Layer 3 of a small transformer language model trained on English Wikipedia (8 layers, counted from 0, width 64).
In attention head 0, each number of a token's query is one row of weights dot the token's vector x plus its bias. The head spreads its attention over the tokens so far by the softmax of query dot key.

Query weights of the head. A number n stands for (n - 500) times 0.0023.
q0 (bias 0.110): 415,485,457,372,318,452,569,734,477,332,382,407,524,447,354,561,485,501,486,557,424,504,475,659,634,556,471,390,744,525,587,486,582,404,454,631,412,694,518,514,496,548,469,570,438,587,305,466,320,503,469,471,566,484,480,605,591,360,387,365,550,435,434,537
q1 (bias -0.042): 603,443,544,382,357,315,657,464,399,466,521,593,549,528,641,602,401,644,315,436,329,520,491,723,405,537,336,307,273,279,636,428,349,654,569,362,400,556,631,535,442,608,754,467,695,552,446,677,478,421,715,715,607,349,506,518,768,401,385,590,521,693,623,514
q2 (bias -0.091): 447,601,510,446,401,163,578,375,523,518,535,529,592,513,275,674,409,758,607,599,520,574,585,492,509,447,590,488,700,502,668,427,543,503,428,494,503,607,479,514,556,444,378,617,329,574,588,380,326,559,597,622,536,453,496,303,325,417,483,475,568,543,654,504
q3 (bias 0.177): 595,689,773,237,718,503,509,589,417,342,525,384,587,420,186,606,507,590,390,243,320,435,749,726,478,231,790,677,535,468,249,393,314,443,529,819,565,567,567,681,273,439,543,572,314,529,472,527,667,431,499,495,540,547,608,547,342,449,655,364,389,387,611,535
q4 (bias 0.306): 642,515,518,382,518,468,277,469,444,456,481,347,691,317,204,622,556,513,488,435,471,380,642,603,465,338,627,667,666,569,454,213,360,335,431,700,873,658,723,535,289,477,653,543,717,642,429,369,451,469,709,354,484,436,362,474,600,517,650,419,629,456,383,324
q5 (bias 0.111): 543,421,463,630,498,400,495,429,502,556,466,384,536,576,557,390,521,507,463,411,689,509,676,398,699,560,336,444,563,608,534,392,509,481,529,555,364,572,509,469,655,525,509,370,450,277,461,361,591,448,479,320,545,593,555,515,394,634,474,590,390,561,481,437
q6 (bias -0.184): 557,595,344,624,537,528,578,225,518,550,419,471,626,510,655,342,569,315,331,490,440,843,547,364,392,590,416,379,301,640,455,603,588,534,520,528,285,528,225,376,683,405,641,407,542,298,507,728,415,607,631,623,386,395,586,497,430,610,571,586,625,401,476,442
q7 (bias -0.084): 332,394,650,350,484,399,734,643,608,496,513,375,485,720,666,428,342,586,595,348,536,411,412,648,391,477,369,660,623,464,673,331,541,405,309,510,543,580,566,473,396,609,588,494,488,424,519,478,407,559,452,418,418,502,394,205,574,568,533,651,513,586,522,383
q8 (bias -0.092): 669,347,340,428,375,434,378,331,579,502,402,629,618,431,430,530,535,365,436,586,340,573,529,646,515,645,355,426,480,600,427,472,556,394,462,461,501,510,673,644,436,507,345,499,503,538,485,619,544,364,431,476,616,454,535,668,632,732,607,538,712,364,744,486
q9 (bias 0.001): 463,552,566,569,555,528,427,462,450,485,479,422,392,639,600,550,523,535,537,544,673,639,310,616,485,453,667,527,512,543,610,285,646,456,470,431,418,486,610,662,494,517,459,429,341,399,506,529,359,559,392,563,568,489,452,580,504,562,403,660,387,318,427,393
q10 (bias 0.084): 577,428,455,350,525,696,572,433,477,516,491,401,567,577,618,409,456,589,558,420,280,493,629,517,369,431,791,435,556,472,352,673,547,384,471,505,396,336,495,479,608,455,447,244,382,465,511,442,286,389,515,373,592,405,709,632,550,455,632,486,554,482,466,530
q11 (bias -0.184): 351,424,556,468,463,388,664,463,604,633,396,723,491,313,349,562,587,583,447,508,609,601,523,601,425,625,488,470,353,361,792,395,472,617,238,256,495,563,469,635,485,365,420,466,383,503,389,565,328,586,582,541,577,548,476,623,693,296,354,491,768,450,603,729
q12 (bias 0.114): 484,601,441,466,380,543,471,802,515,626,505,535,539,591,625,589,414,346,491,584,458,530,622,422,412,434,415,471,482,636,337,561,548,392,552,646,512,492,473,507,311,457,320,447,386,467,344,459,471,567,533,519,551,584,481,659,614,559,546,702,629,350,493,444
q13 (bias 0.118): 522,435,527,747,624,766,394,305,579,417,630,590,574,492,777,354,466,208,464,467,462,544,552,374,345,526,323,304,491,463,370,691,304,709,573,698,606,272,367,430,546,558,662,469,413,308,677,333,730,285,496,476,496,534,376,752,540,765,605,515,512,682,423,210
q14 (bias -0.093): 390,538,495,520,568,466,469,483,481,500,544,587,526,458,411,531,419,566,639,708,492,566,502,471,548,573,513,541,548,236,454,441,751,345,437,497,417,495,547,593,332,384,444,607,646,460,404,505,383,545,309,493,561,558,281,588,448,483,643,508,554,454,545,490
q15 (bias 0.167): 630,324,315,683,649,685,435,533,580,603,825,416,503,526,370,649,410,405,404,575,417,483,565,564,659,373,626,481,391,678,294,388,472,330,439,457,638,537,466,329,606,315,390,630,360,571,436,402,576,373,361,539,416,555,571,612,332,694,638,502,409,439,588,425
q16 (bias 0.008): 553,434,765,730,347,653,498,190,522,508,614,397,424,590,497,524,572,344,403,435,596,547,440,472,331,490,380,358,431,469,298,667,438,634,637,232,571,244,394,605,623,453,547,451,666,489,363,541,538,575,579,540,423,493,535,369,708,502,474,444,504,457,504,618
q17 (bias 0.109): 351,612,722,500,431,577,408,500,437,358,319,250,511,183,524,435,534,566,539,362,402,499,656,539,416,273,632,567,555,359,679,307,497,590,764,413,758,505,586,523,246,753,705,350,644,556,433,324,577,262,701,412,428,422,589,408,772,504,500,383,728,466,686,367
q18 (bias -0.175): 509,418,215,663,558,592,486,562,614,438,446,667,490,549,593,425,546,326,537,513,586,542,411,468,460,518,574,475,533,540,546,459,696,206,550,559,469,492,382,286,582,558,413,432,345,416,576,363,556,490,506,537,505,560,472,406,601,789,325,343,301,562,613,394
q19 (bias 0.182): 571,423,461,354,633,457,238,571,501,507,508,208,552,512,532,548,453,305,525,623,379,519,552,380,818,296,592,534,613,426,195,587,410,597,367,635,537,373,432,405,454,528,526,527,452,449,717,233,764,379,732,507,945,567,442,608,419,590,376,439,434,597,297,350
q20 (bias -0.013): 397,678,611,424,603,375,632,432,464,672,440,566,433,588,599,498,622,462,666,351,462,648,440,446,386,660,365,455,698,523,631,436,399,532,413,410,450,571,664,401,535,470,503,400,486,243,547,404,582,449,449,703,438,487,480,324,530,397,486,559,553,529,564,558
q21 (bias 0.126): 621,568,624,322,555,313,374,649,431,480,515,632,399,417,383,283,291,674,730,508,502,254,524,496,646,260,582,448,598,608,602,311,390,572,608,575,584,647,566,463,493,444,636,525,566,537,508,481,390,507,672,446,338,324,393,363,630,425,491,522,516,525,481,472
q22 (bias -0.058): 513,475,329,800,736,749,448,499,677,457,571,632,352,332,607,422,471,335,581,418,467,459,493,286,556,456,456,542,500,386,253,683,464,262,577,587,423,452,461,605,744,659,505,552,305,536,648,455,747,294,518,499,708,476,431,531,351,803,554,645,176,536,345,390
q23 (bias 0.059): 500,734,570,542,579,647,655,489,491,329,509,507,302,616,326,618,448,485,524,508,598,492,449,393,653,404,523,598,313,466,445,552,391,414,488,603,622,419,489,405,605,499,502,514,353,489,465,498,666,308,430,480,460,489,381,519,350,568,587,506,456,600,524,494
q24 (bias -0.276): 350,488,491,471,619,486,454,308,692,609,327,448,486,819,825,459,566,379,680,387,690,677,324,274,405,773,488,516,417,435,571,648,636,456,415,312,87,420,157,564,814,612,382,538,441,362,450,299,277,448,437,654,350,743,636,531,418,369,485,536,343,380,562,564
q25 (bias 0.188): 655,739,592,709,637,527,264,558,664,380,664,411,597,452,591,296,618,308,272,638,566,426,780,527,547,366,530,666,478,448,244,514,584,369,459,585,678,415,391,367,468,506,600,494,382,404,502,278,611,184,463,579,430,606,427,574,589,568,533,435,417,460,454,407
q26 (bias 0.164): 477,426,507,422,570,592,426,453,552,586,732,422,416,483,522,692,606,525,591,492,490,490,624,300,526,377,380,546,724,613,292,626,376,437,389,610,423,322,490,660,694,589,516,494,553,347,445,436,442,422,392,404,420,774,471,687,581,710,566,463,505,355,423,375
q27 (bias 0.261): 680,493,552,614,639,547,412,447,273,411,515,340,483,488,232,619,407,436,419,400,530,529,687,530,440,368,680,633,545,457,406,637,533,502,383,572,745,656,554,464,378,453,524,486,441,631,380,502,258,341,500,572,529,544,479,536,511,672,498,408,490,684,321,498
q28 (bias 0.072): 347,726,557,458,390,495,326,654,505,489,328,512,456,307,463,629,484,829,455,607,408,290,479,778,555,369,305,395,728,528,667,327,429,530,251,468,520,540,604,571,332,284,466,434,557,668,622,453,507,557,502,464,346,491,435,335,584,385,643,536,492,543,672,573
q29 (bias 0.175): 569,787,512,519,678,708,513,301,505,434,458,579,559,378,677,331,446,507,278,477,531,534,460,420,379,564,577,555,491,617,476,574,590,675,558,384,743,457,481,341,452,519,496,737,506,366,540,356,837,330,392,418,698,547,580,380,532,572,719,536,474,385,286,393
q30 (bias -0.172): 264,540,493,574,471,460,534,519,529,618,464,464,503,613,428,444,502,468,405,451,678,655,428,451,489,682,364,443,481,577,533,414,582,494,506,311,434,478,277,528,501,575,487,463,609,556,527,532,584,407,431,481,563,484,488,557,677,490,521,384,544,343,555,737
q31 (bias -0.134): 422,608,420,822,506,465,540,464,749,364,580,429,466,500,606,521,484,510,560,442,664,547,263,438,561,786,326,598,454,497,809,487,635,380,554,404,17,299,332,458,676,518,332,450,327,258,549,660,305,416,380,468,526,547,440,519,672,629,532,641,575,408,527,589

Each question shows a short text with each token's key, already scaled and adjusted for position as the last token sees it. A number n stands for (n - 500) times 0.0039.

Then comes the last token's vector x. A number n stands for (n - 500) times 0.007.

0 ",": 659,718,652,165,249,478,445,554,481,567,455,763,442,333,546,375,418,368,415,224,667,548,305,507,821,143,418,400,417,412,633,730
1 "4": 635,706,675,180,138,514,491,551,467,516,448,802,380,252,571,395,398,379,441,170,665,528,312,495,735,152,386,385,436,347,639,751
2 ",": 644,685,685,212,165,504,490,588,462,564,467,755,395,249,563,322,376,389,422,173,707,540,297,437,779,134,395,362,426,403,603,769
3 "6": 635,700,668,185,150,515,497,556,463,519,444,793,381,237,583,383,377,369,431,160,680,541,293,486,736,152,380,392,455,342,628,740
4 "-t": 675,696,666,172,175,497,452,562,480,517,461,765,398,231,572,392,368,419,415,176,667,550,297,449,749,101,415,380,435,411,644,715
5 "et": 663,677,659,191,163,490,493,566,472,509,454,788,405,229,572,336,374,414,408,150,679,527,281,439,736,93,389,358,435,363,628,730
x: 604,562,413,513,196,445,616,383,393,333,642,670,833,781,572,679,394,598,766,318,259,430,281,469,651,521,612,545,477,608,633,509,497,527,255,426,666,724,502,561,277,527,621,391,454,724,439,387,627,355,542,341,473,438,499,505,530,401,331,510,636,255,273,601
To which token does the last token give the most attention? 4 "-t"

0 "yl": 665,708,635,169,285,475,441,550,488,549,462,750,454,356,549,401,416,387,437,252,645,534,317,513,830,148,437,405,406,414,648,712
1 "-": 656,720,671,218,151,484,452,521,489,492,470,769,388,289,538,406,421,385,447,177,707,493,315,507,778,99,385,348,409,403,647,731
2 "2": 655,694,714,217,143,498,498,525,470,465,482,792,389,258,540,395,397,411,460,204,658,511,337,516,746,137,390,346,418,361,664,739
3 ",": 658,681,704,226,171,500,484,568,474,539,481,752,399,241,545,338,375,401,434,199,704,522,319,457,786,135,389,349,418,412,618,763
4 "3": 651,693,696,205,145,510,498,545,458,483,468,803,384,230,554,380,384,405,443,182,667,523,311,503,737,143,385,365,432,359,643,738
5 ",": 661,676,703,224,171,502,491,581,464,549,471,758,389,225,563,322,360,398,422,181,708,537,300,446,780,136,384,354,431,405,611,756
x: 563,505,499,555,151,404,588,465,350,404,622,709,745,783,609,760,408,611,867,363,338,369,259,480,552,474,589,512,373,618,675,609,455,598,303,583,609,548,536,531,258,494,660,365,394,719,415,427,475,372,520,484,433,563,522,498,594,454,336,496,563,235,187,564
To which token does the last token give the most attention? 5 ","

0 " stations": 664,723,651,158,255,483,438,551,489,580,452,740,451,322,532,375,417,375,420,238,656,553,315,496,806,122,417,410,429,402,625,737
1 " in": 649,711,692,174,184,523,487,554,481,522,448,788,433,290,518,347,407,429,430,195,701,548,278,475,742,116,369,414,394,364,642,782
2 " major": 661,739,695,183,193,533,455,587,479,523,428,721,407,244,549,350,394,371,423,202,664,566,321,466,732,91,397,384,412,353,606,751
3 " met": 691,721,682,193,165,488,442,580,524,530,434,757,384,293,495,366,390,417,405,198,698,555,337,484,701,60,361,350,433,359,651,710
4 "rop": 666,697,717,203,153,462,459,582,507,504,451,769,423,214,557,342,406,412,408,171,666,514,286,469,725,69,380,353,400,349,695,703
5 "olit": 646,666,673,210,161,467,426,604,466,496,471,773,418,210,565,321,418,405,380,181,651,504,235,488,734,52,378,351,387,388,689,704
x: 564,645,421,590,204,391,571,425,421,265,549,678,815,593,551,731,557,680,727,328,196,358,251,563,573,421,581,434,571,629,615,444,614,602,190,532,720,623,564,559,366,654,586,444,458,702,514,398,513,292,599,489,421,473,489,508,520,387,318,490,549,215,285,587
To which token does the last token give the most attention? 3 " met"

0 "ises": 662,704,633,168,266,478,442,552,481,565,454,736,449,355,537,387,417,364,427,243,648,549,323,514,829,136,438,400,408,418,637,723
1 ".": 630,716,672,155,182,488,515,563,429,511,454,794,405,298,520,316,461,362,446,179,685,512,279,449,760,114,391,395,360,411,644,739
2 " |\n": 673,701,692,171,231,490,472,608,485,545,431,809,438,280,574,378,414,385,423,199,699,514,326,470,763,168,426,428,415,347,636,761
3 "|": 654,699,673,199,209,475,450,567,431,529,473,809,444,262,571,370,419,409,419,185,687,509,300,433,792,142,420,421,390,307,625,722
4 " ": 673,728,657,214,189,472,431,581,491,509,452,790,427,232,555,380,387,345,409,195,658,510,325,417,775,142,411,364,413,343,614,747
5 "12": 635,717,687,216,162,497,465,557,485,521,462,835,424,218,567,366,374,377,401,180,663,499,328,446,766,135,410,390,429,315,616,718
x: 574,569,378,507,134,388,628,437,291,451,649,592,830,733,605,611,470,718,808,411,420,477,324,579,565,455,597,541,565,549,630,602,464,524,274,505,640,641,436,569,299,628,590,326,237,716,356,353,512,302,600,469,333,551,544,477,574,353,436,575,550,238,270,569
Which token does the last token look at most, and with what share of its attention? 3 "|", with about 40%

0 " Sw": 663,749,654,169,262,478,435,560,503,546,473,756,476,337,522,399,408,417,408,261,664,534,305,516,815,140,422,395,426,397,641,702
1 "ert": 660,705,675,180,168,477,500,570,504,487,434,777,434,256,532,361,427,439,423,203,697,481,301,487,759,91,381,357,407,369,651,721
2 "ia": 651,682,692,215,188,477,478,583,489,493,446,809,411,270,525,353,411,413,414,210,660,467,291,486,742,85,394,331,417,372,657,743
3 " d": 693,733,686,187,206,451,460,572,533,489,479,792,388,249,505,403,375,462,442,269,682,508,330,485,711,108,383,363,396,361,659,701
4 "il": 673,728,690,213,182,482,460,564,504,475,433,780,390,211,573,356,402,425,413,250,686,481,309,476,725,80,385,342,423,349,670,703
5 "at": 665,708,696,211,194,460,446,543,495,485,434,797,394,222,546,343,386,434,428,226,668,496,308,459,724,77,381,337,422,354,661,734
x: 637,576,456,526,149,483,603,416,400,310,627,641,778,702,489,739,413,615,832,370,270,421,301,541,576,490,584,493,458,578,657,538,563,521,215,474,660,682,576,520,321,470,656,343,378,691,506,414,692,307,567,391,497,551,548,443,584,325,364,521,517,199,291,546
To which token does the last token give the most attention? 3 " d"

0 "ical": 671,708,644,170,265,471,449,560,485,562,466,742,467,360,552,384,415,378,437,249,643,545,314,506,827,138,444,406,405,420,641,730
1 " con": 695,714,701,188,187,544,458,564,523,496,468,763,421,330,537,384,415,426,424,298,691,521,304,465,731,90,437,351,377,388,686,714
2 "stitu": 701,685,662,202,165,506,413,589,517,504,467,746,432,299,565,357,394,405,404,218,670,513,347,498,713,60,424,347,401,419,678,724
3 "ents": 679,656,667,183,182,480,453,577,489,493,455,754,412,264,534,329,411,430,429,193,669,529,325,472,720,82,419,369,410,362,630,748
4 "==\n": 662,715,695,175,275,478,447,579,466,519,455,809,455,258,556,342,407,407,407,197,686,541,323,486,746,125,403,431,428,320,632,724
5 "S": 651,686,692,189,199,473,398,594,496,542,480,781,426,207,565,368,406,430,368,187,652,503,303,470,735,123,399,397,454,344,638,727
x: 542,592,482,546,191,476,747,382,380,404,631,659,801,672,577,711,483,594,762,493,247,548,263,592,532,479,548,544,487,531,657,538,437,464,216,607,572,607,498,600,285,433,675,463,394,763,399,332,601,380,635,393,325,500,550,618,572,417,250,525,484,198,289,428
Which two tokens does the last token look at most, in order? 4 "==\n", 5 "S"

0 " Event": 674,747,662,166,269,458,425,540,505,568,462,759,452,305,532,384,415,395,400,243,653,536,301,501,802,130,419,403,443,393,632,706
1 " |\n": 670,736,715,181,221,478,461,586,497,544,437,817,441,241,557,384,425,411,398,194,695,519,292,468,744,163,408,426,440,331,624,753
2 "|---|---|\n": 691,714,666,178,209,500,414,616,450,532,486,831,452,192,553,349,370,423,379,200,664,519,289,454,778,132,402,385,434,323,602,723
3 "|": 650,730,689,228,209,491,444,564,442,513,457,809,432,206,562,360,403,443,379,166,700,538,258,425,752,117,398,400,433,279,609,710
4 " ": 675,750,672,231,212,477,431,581,505,500,444,794,424,179,547,373,380,385,368,183,664,532,281,409,741,137,389,353,455,334,605,730
5 "4": 651,741,695,215,179,500,441,564,495,504,476,823,401,164,566,381,374,432,381,160,659,532,275,463,710,152,395,394,472,293,620,714
x: 564,638,371,479,152,410,577,394,271,463,617,577,841,698,600,671,467,654,785,374,358,444,301,576,606,484,595,550,521,541,661,619,403,498,326,491,649,688,480,547,348,538,574,370,302,780,416,302,562,432,620,495,346,535,558,559,545,331,405,602,558,155,262,462
Which two tokens does the last token look at most, in order? 3 "|", 2 "|---|---|\n"

0 " world": 666,717,646,169,273,478,445,550,493,568,460,740,453,361,540,387,423,377,425,258,636,548,316,505,815,138,436,409,416,424,637,720
1 "s": 647,664,667,173,167,492,499,562,503,512,451,765,400,281,528,341,426,406,425,185,680,526,316,467,760,108,391,344,414,388,641,772
2 "—": 623,693,679,203,200,502,432,594,497,498,456,790,391,286,524,387,370,392,433,232,707,529,355,498,726,68,401,376,407,428,638,728
3 "ind": 652,653,668,177,192,464,466,589,501,499,422,780,403,241,562,374,371,400,437,192,670,516,344,447,726,110,399,371,411,365,651,714
4 "o": 662,650,658,194,199,494,467,568,503,520,446,785,390,249,565,366,393,365,426,187,669,514,279,459,748,90,391,352,434,384,649,742
5 "ors": 656,658,630,191,228,491,442,605,488,511,415,776,377,227,553,355,397,387,429,195,656,503,302,461,704,95,426,345,406,398,641,751
x: 597,484,504,692,285,422,553,356,284,352,635,737,787,728,489,641,405,718,819,347,181,401,239,460,580,359,595,478,562,557,695,528,608,591,234,515,631,718,441,566,250,540,535,391,389,594,441,486,635,364,629,484,449,481,578,507,557,428,366,486,510,281,307,539
Which token does the last token look at most, and with what share of its attention? 2 "—", with about 30%

0 "d": 667,720,646,174,264,470,441,545,501,546,469,747,449,355,541,399,408,385,436,252,654,539,321,513,821,132,429,392,409,424,650,718
1 "ro": 675,683,670,199,145,502,492,559,486,488,452,785,413,274,552,388,413,375,444,199,676,466,296,493,753,89,387,304,397,388,666,744
2 "x": 657,657,676,192,150,481,496,543,489,489,465,771,384,236,567,361,415,418,427,218,666,474,301,492,761,81,386,351,410,412,656,748
3 "y": 676,666,669,198,165,498,497,535,472,476,444,789,390,267,546,343,384,385,446,200,648,503,313,482,724,78,373,332,422,406,680,759
4 "-": 673,709,678,232,167,472,445,516,493,481,458,776,367,265,544,387,396,391,460,196,701,500,303,501,741,76,376,336,427,423,663,726
5 "3": 661,690,709,221,156,497,480,538,474,463,471,802,382,230,544,387,379,423,469,222,658,512,321,517,719,118,385,346,431,380,675,739
x: 543,661,380,483,190,437,508,297,347,394,640,628,817,651,581,657,459,636,809,336,420,408,257,595,655,490,615,520,498,614,662,645,481,542,320,576,597,658,485,571,300,543,527,298,283,741,447,386,591,407,634,500,376,560,565,483,643,293,385,517,548,212,240,459
To which token does the last token give the most attention? 4 "-"

0 " C": 667,755,649,176,260,469,444,541,518,542,480,753,475,353,517,393,415,419,410,263,660,531,304,511,816,144,428,382,434,407,643,696
1 "TV": 648,746,727,206,170,523,482,531,509,482,489,750,450,231,488,385,411,449,416,247,687,488,297,463,734,124,392,352,419,358,633,747
2 " since": 656,725,702,186,203,504,479,501,473,502,461,782,450,238,486,367,399,433,412,216,720,517,269,487,767,125,390,422,397,387,619,753
3 " ": 652,755,665,230,167,492,455,561,504,479,451,778,439,214,508,385,386,389,403,238,693,518,302,440,735,133,369,324,437,361,623,752
4 "19": 621,744,705,239,150,526,488,567,489,494,468,803,430,207,529,358,398,453,391,216,697,519,294,469,738,157,378,375,444,327,651,752
5 "72": 622,715,721,216,124,518,492,502,482,484,460,799,421,208,527,349,435,407,389,191,705,524,266,480,728,113,342,375,429,337,624,712
x: 584,600,353,497,129,388,589,426,445,455,680,598,739,678,634,662,482,744,704,350,348,456,286,578,673,424,626,576,418,624,612,573,503,610,250,608,627,659,483,468,259,663,668,330,330,664,393,312,556,385,592,432,343,583,556,526,548,303,401,521,470,255,228,541
To which token does the last token give the most attention? 2 " since"

0 "or": 660,711,639,168,280,472,436,557,485,559,450,757,447,345,552,394,414,370,436,240,657,536,315,513,817,139,430,406,406,416,640,727
1 ",": 647,682,688,228,175,499,457,580,455,568,464,767,398,268,541,344,376,381,453,213,704,519,320,469,791,135,388,365,403,409,618,779
2 " and": 661,674,666,230,199,514,467,572,427,535,437,790,394,256,546,333,344,383,422,225,699,544,303,480,800,134,404,377,400,407,639,772
3 " member": 677,747,660,158,221,503,448,583,452,538,456,759,427,276,532,341,376,376,448,219,670,567,323,442,705,94,404,405,381,382,582,760
4 " of": 666,691,697,187,195,472,484,568,478,514,455,787,477,256,543,356,365,372,427,150,672,538,245,455,754,117,396,379,408,386,605,770
5 " the": 658,710,688,214,196,514,477,560,482,529,459,785,475,239,547,346,367,378,382,205,683,524,244,450,743,115,412,391,429,359,610,755
x: 634,586,466,540,216,376,702,425,375,407,615,696,765,635,617,701,463,558,840,449,349,384,284,529,608,369,578,583,495,540,633,474,442,589,289,465,719,612,479,483,312,518,704,356,290,728,561,428,464,349,522,512,363,514,510,549,616,449,270,539,562,255,119,539
Which token does the last token look at most, and with what share of its attention? 3 " member", with about 50%

0 ",": 659,718,652,165,249,478,445,554,481,567,455,763,442,333,546,375,418,368,415,224,667,548,305,507,821,143,418,400,417,412,633,730
1 " California": 633,684,661,201,187,524,477,555,434,518,461,748,426,249,534,359,418,389,395,203,693,505,272,490,745,123,396,396,427,379,613,748
2 " on": 657,663,698,196,208,551,508,512,421,506,462,785,438,250,498,361,382,390,417,181,695,547,231,471,758,135,360,400,392,370,612,752
3 " April": 677,718,661,215,176,499,454,499,436,509,445,759,444,213,518,338,440,409,366,187,694,502,249,441,757,114,389,371,402,328,602,745
4 " ": 647,718,663,218,178,492,452,554,465,493,437,790,422,204,514,362,392,380,404,212,684,542,288,435,728,128,360,333,441,346,617,755
5 "20": 609,690,689,223,150,529,474,544,454,501,449,805,413,152,532,354,403,428,398,199,694,538,285,447,735,147,371,370,440,311,644,737
x: 653,601,403,579,220,405,668,410,341,517,532,624,773,688,591,633,433,753,719,340,375,427,260,604,669,460,657,482,494,593,635,490,494,575,249,621,621,674,401,470,278,615,644,364,351,689,381,333,501,335,553,504,356,596,604,436,511,354,394,493,639,255,163,517
To which token does the last token give the most attention? 2 " on"

0 " ": 659,745,646,175,261,476,444,552,503,535,463,762,447,340,542,375,408,404,407,238,660,545,316,501,825,141,429,377,427,403,647,706
1 "10": 625,732,683,228,143,525,512,541,507,485,464,810,419,230,554,385,379,417,405,206,703,505,343,476,743,144,405,347,428,354,648,739
2 " p": 662,714,678,208,178,516,503,557,510,505,503,751,403,242,534,397,359,433,390,244,711,524,321,455,736,119,400,360,415,348,648,714
3 ".m": 682,694,667,205,138,510,468,547,474,483,521,817,470,191,510,371,365,424,382,212,679,476,314,475,763,100,393,321,389,365,661,683
4 ".": 628,736,698,173,192,499,533,560,465,483,464,800,423,229,518,326,418,409,404,162,711,513,275,430,733,116,361,372,402,399,630,713
5 " in": 672,702,693,193,215,522,503,576,490,488,476,794,445,233,538,341,342,443,407,193,708,527,274,443,735,125,380,397,403,363,648,757
x: 645,646,376,536,237,432,575,462,351,380,636,747,738,712,627,713,431,527,855,450,281,371,255,560,530,490,611,578,496,624,749,510,453,531,308,529,708,588,515,598,429,590,601,349,363,667,436,416,502,344,480,410,425,434,580,472,510,350,362,521,504,139,191,563
Which token does the last token look at most, and with what share of its attention? 5 " in", with about 40%

0 " air": 676,730,661,163,251,474,436,568,498,570,454,741,449,335,543,370,413,382,410,247,649,556,310,504,805,114,431,392,435,407,642,724
1 "s": 649,675,670,171,162,477,479,575,516,508,456,772,410,278,529,322,427,425,415,185,679,533,314,461,737,88,392,342,426,380,644,762
2 " the": 652,687,682,223,182,516,475,545,485,516,462,771,455,244,532,347,392,382,395,215,675,515,263,460,756,101,416,385,416,365,635,748
3 " first": 664,728,691,185,168,533,475,558,480,522,474,764,421,242,509,324,389,404,404,237,671,594,309,442,752,103,386,381,396,339,606,727
4 " season": 645,723,693,182,202,530,472,587,485,529,497,745,437,213,511,316,417,410,359,210,667,534,296,440,724,86,396,388,421,356,626,734
5 " of": 660,674,717,206,182,482,494,552,477,505,457,772,461,219,516,343,388,394,399,133,670,557,227,443,768,103,386,364,431,351,606,739
x: 544,593,436,566,177,432,607,440,281,358,619,760,663,763,627,673,481,651,762,403,281,364,293,630,550,427,590,630,478,619,681,520,429,614,256,495,675,589,607,611,336,590,653,301,387,613,535,400,513,379,580,419,484,467,534,478,556,349,295,569,461,244,156,524
Which token does the last token look at most, and with what share of its attention? 4 " season", with about 60%

0 "ors": 652,702,626,159,266,480,441,558,483,567,448,741,449,361,540,400,421,355,446,250,656,537,331,516,821,143,432,407,396,428,633,735
1 ".": 632,705,670,156,186,486,502,556,415,525,450,804,408,301,519,336,459,343,459,192,681,497,283,464,775,125,381,402,350,409,645,747
2 " Out": 666,690,678,172,171,490,459,569,441,531,442,775,429,298,495,370,367,380,444,242,667,525,320,492,725,115,422,363,392,362,613,764
3 "d": 655,673,667,178,138,459,481,543,487,505,477,781,410,237,547,359,433,386,432,187,669,499,294,446,766,119,368,354,376,377,651,744
4 "o": 648,655,660,188,183,489,469,546,487,524,456,788,400,256,539,372,410,365,437,210,673,492,270,468,765,96,390,347,420,378,655,757
5 "ors": 648,665,632,178,209,483,446,584,475,513,424,778,389,230,534,363,411,379,437,210,659,485,292,469,721,98,421,344,392,390,645,763
x: 588,501,489,723,281,431,572,351,324,369,637,707,785,721,485,652,400,729,815,372,177,402,229,454,601,357,584,498,536,549,712,506,611,581,230,518,628,694,461,549,255,558,544,374,364,613,452,465,637,364,623,495,466,495,580,508,561,403,354,476,496,271,308,527
Which two tokens does the last token look at most, in order? 2 " Out", 5 "ors"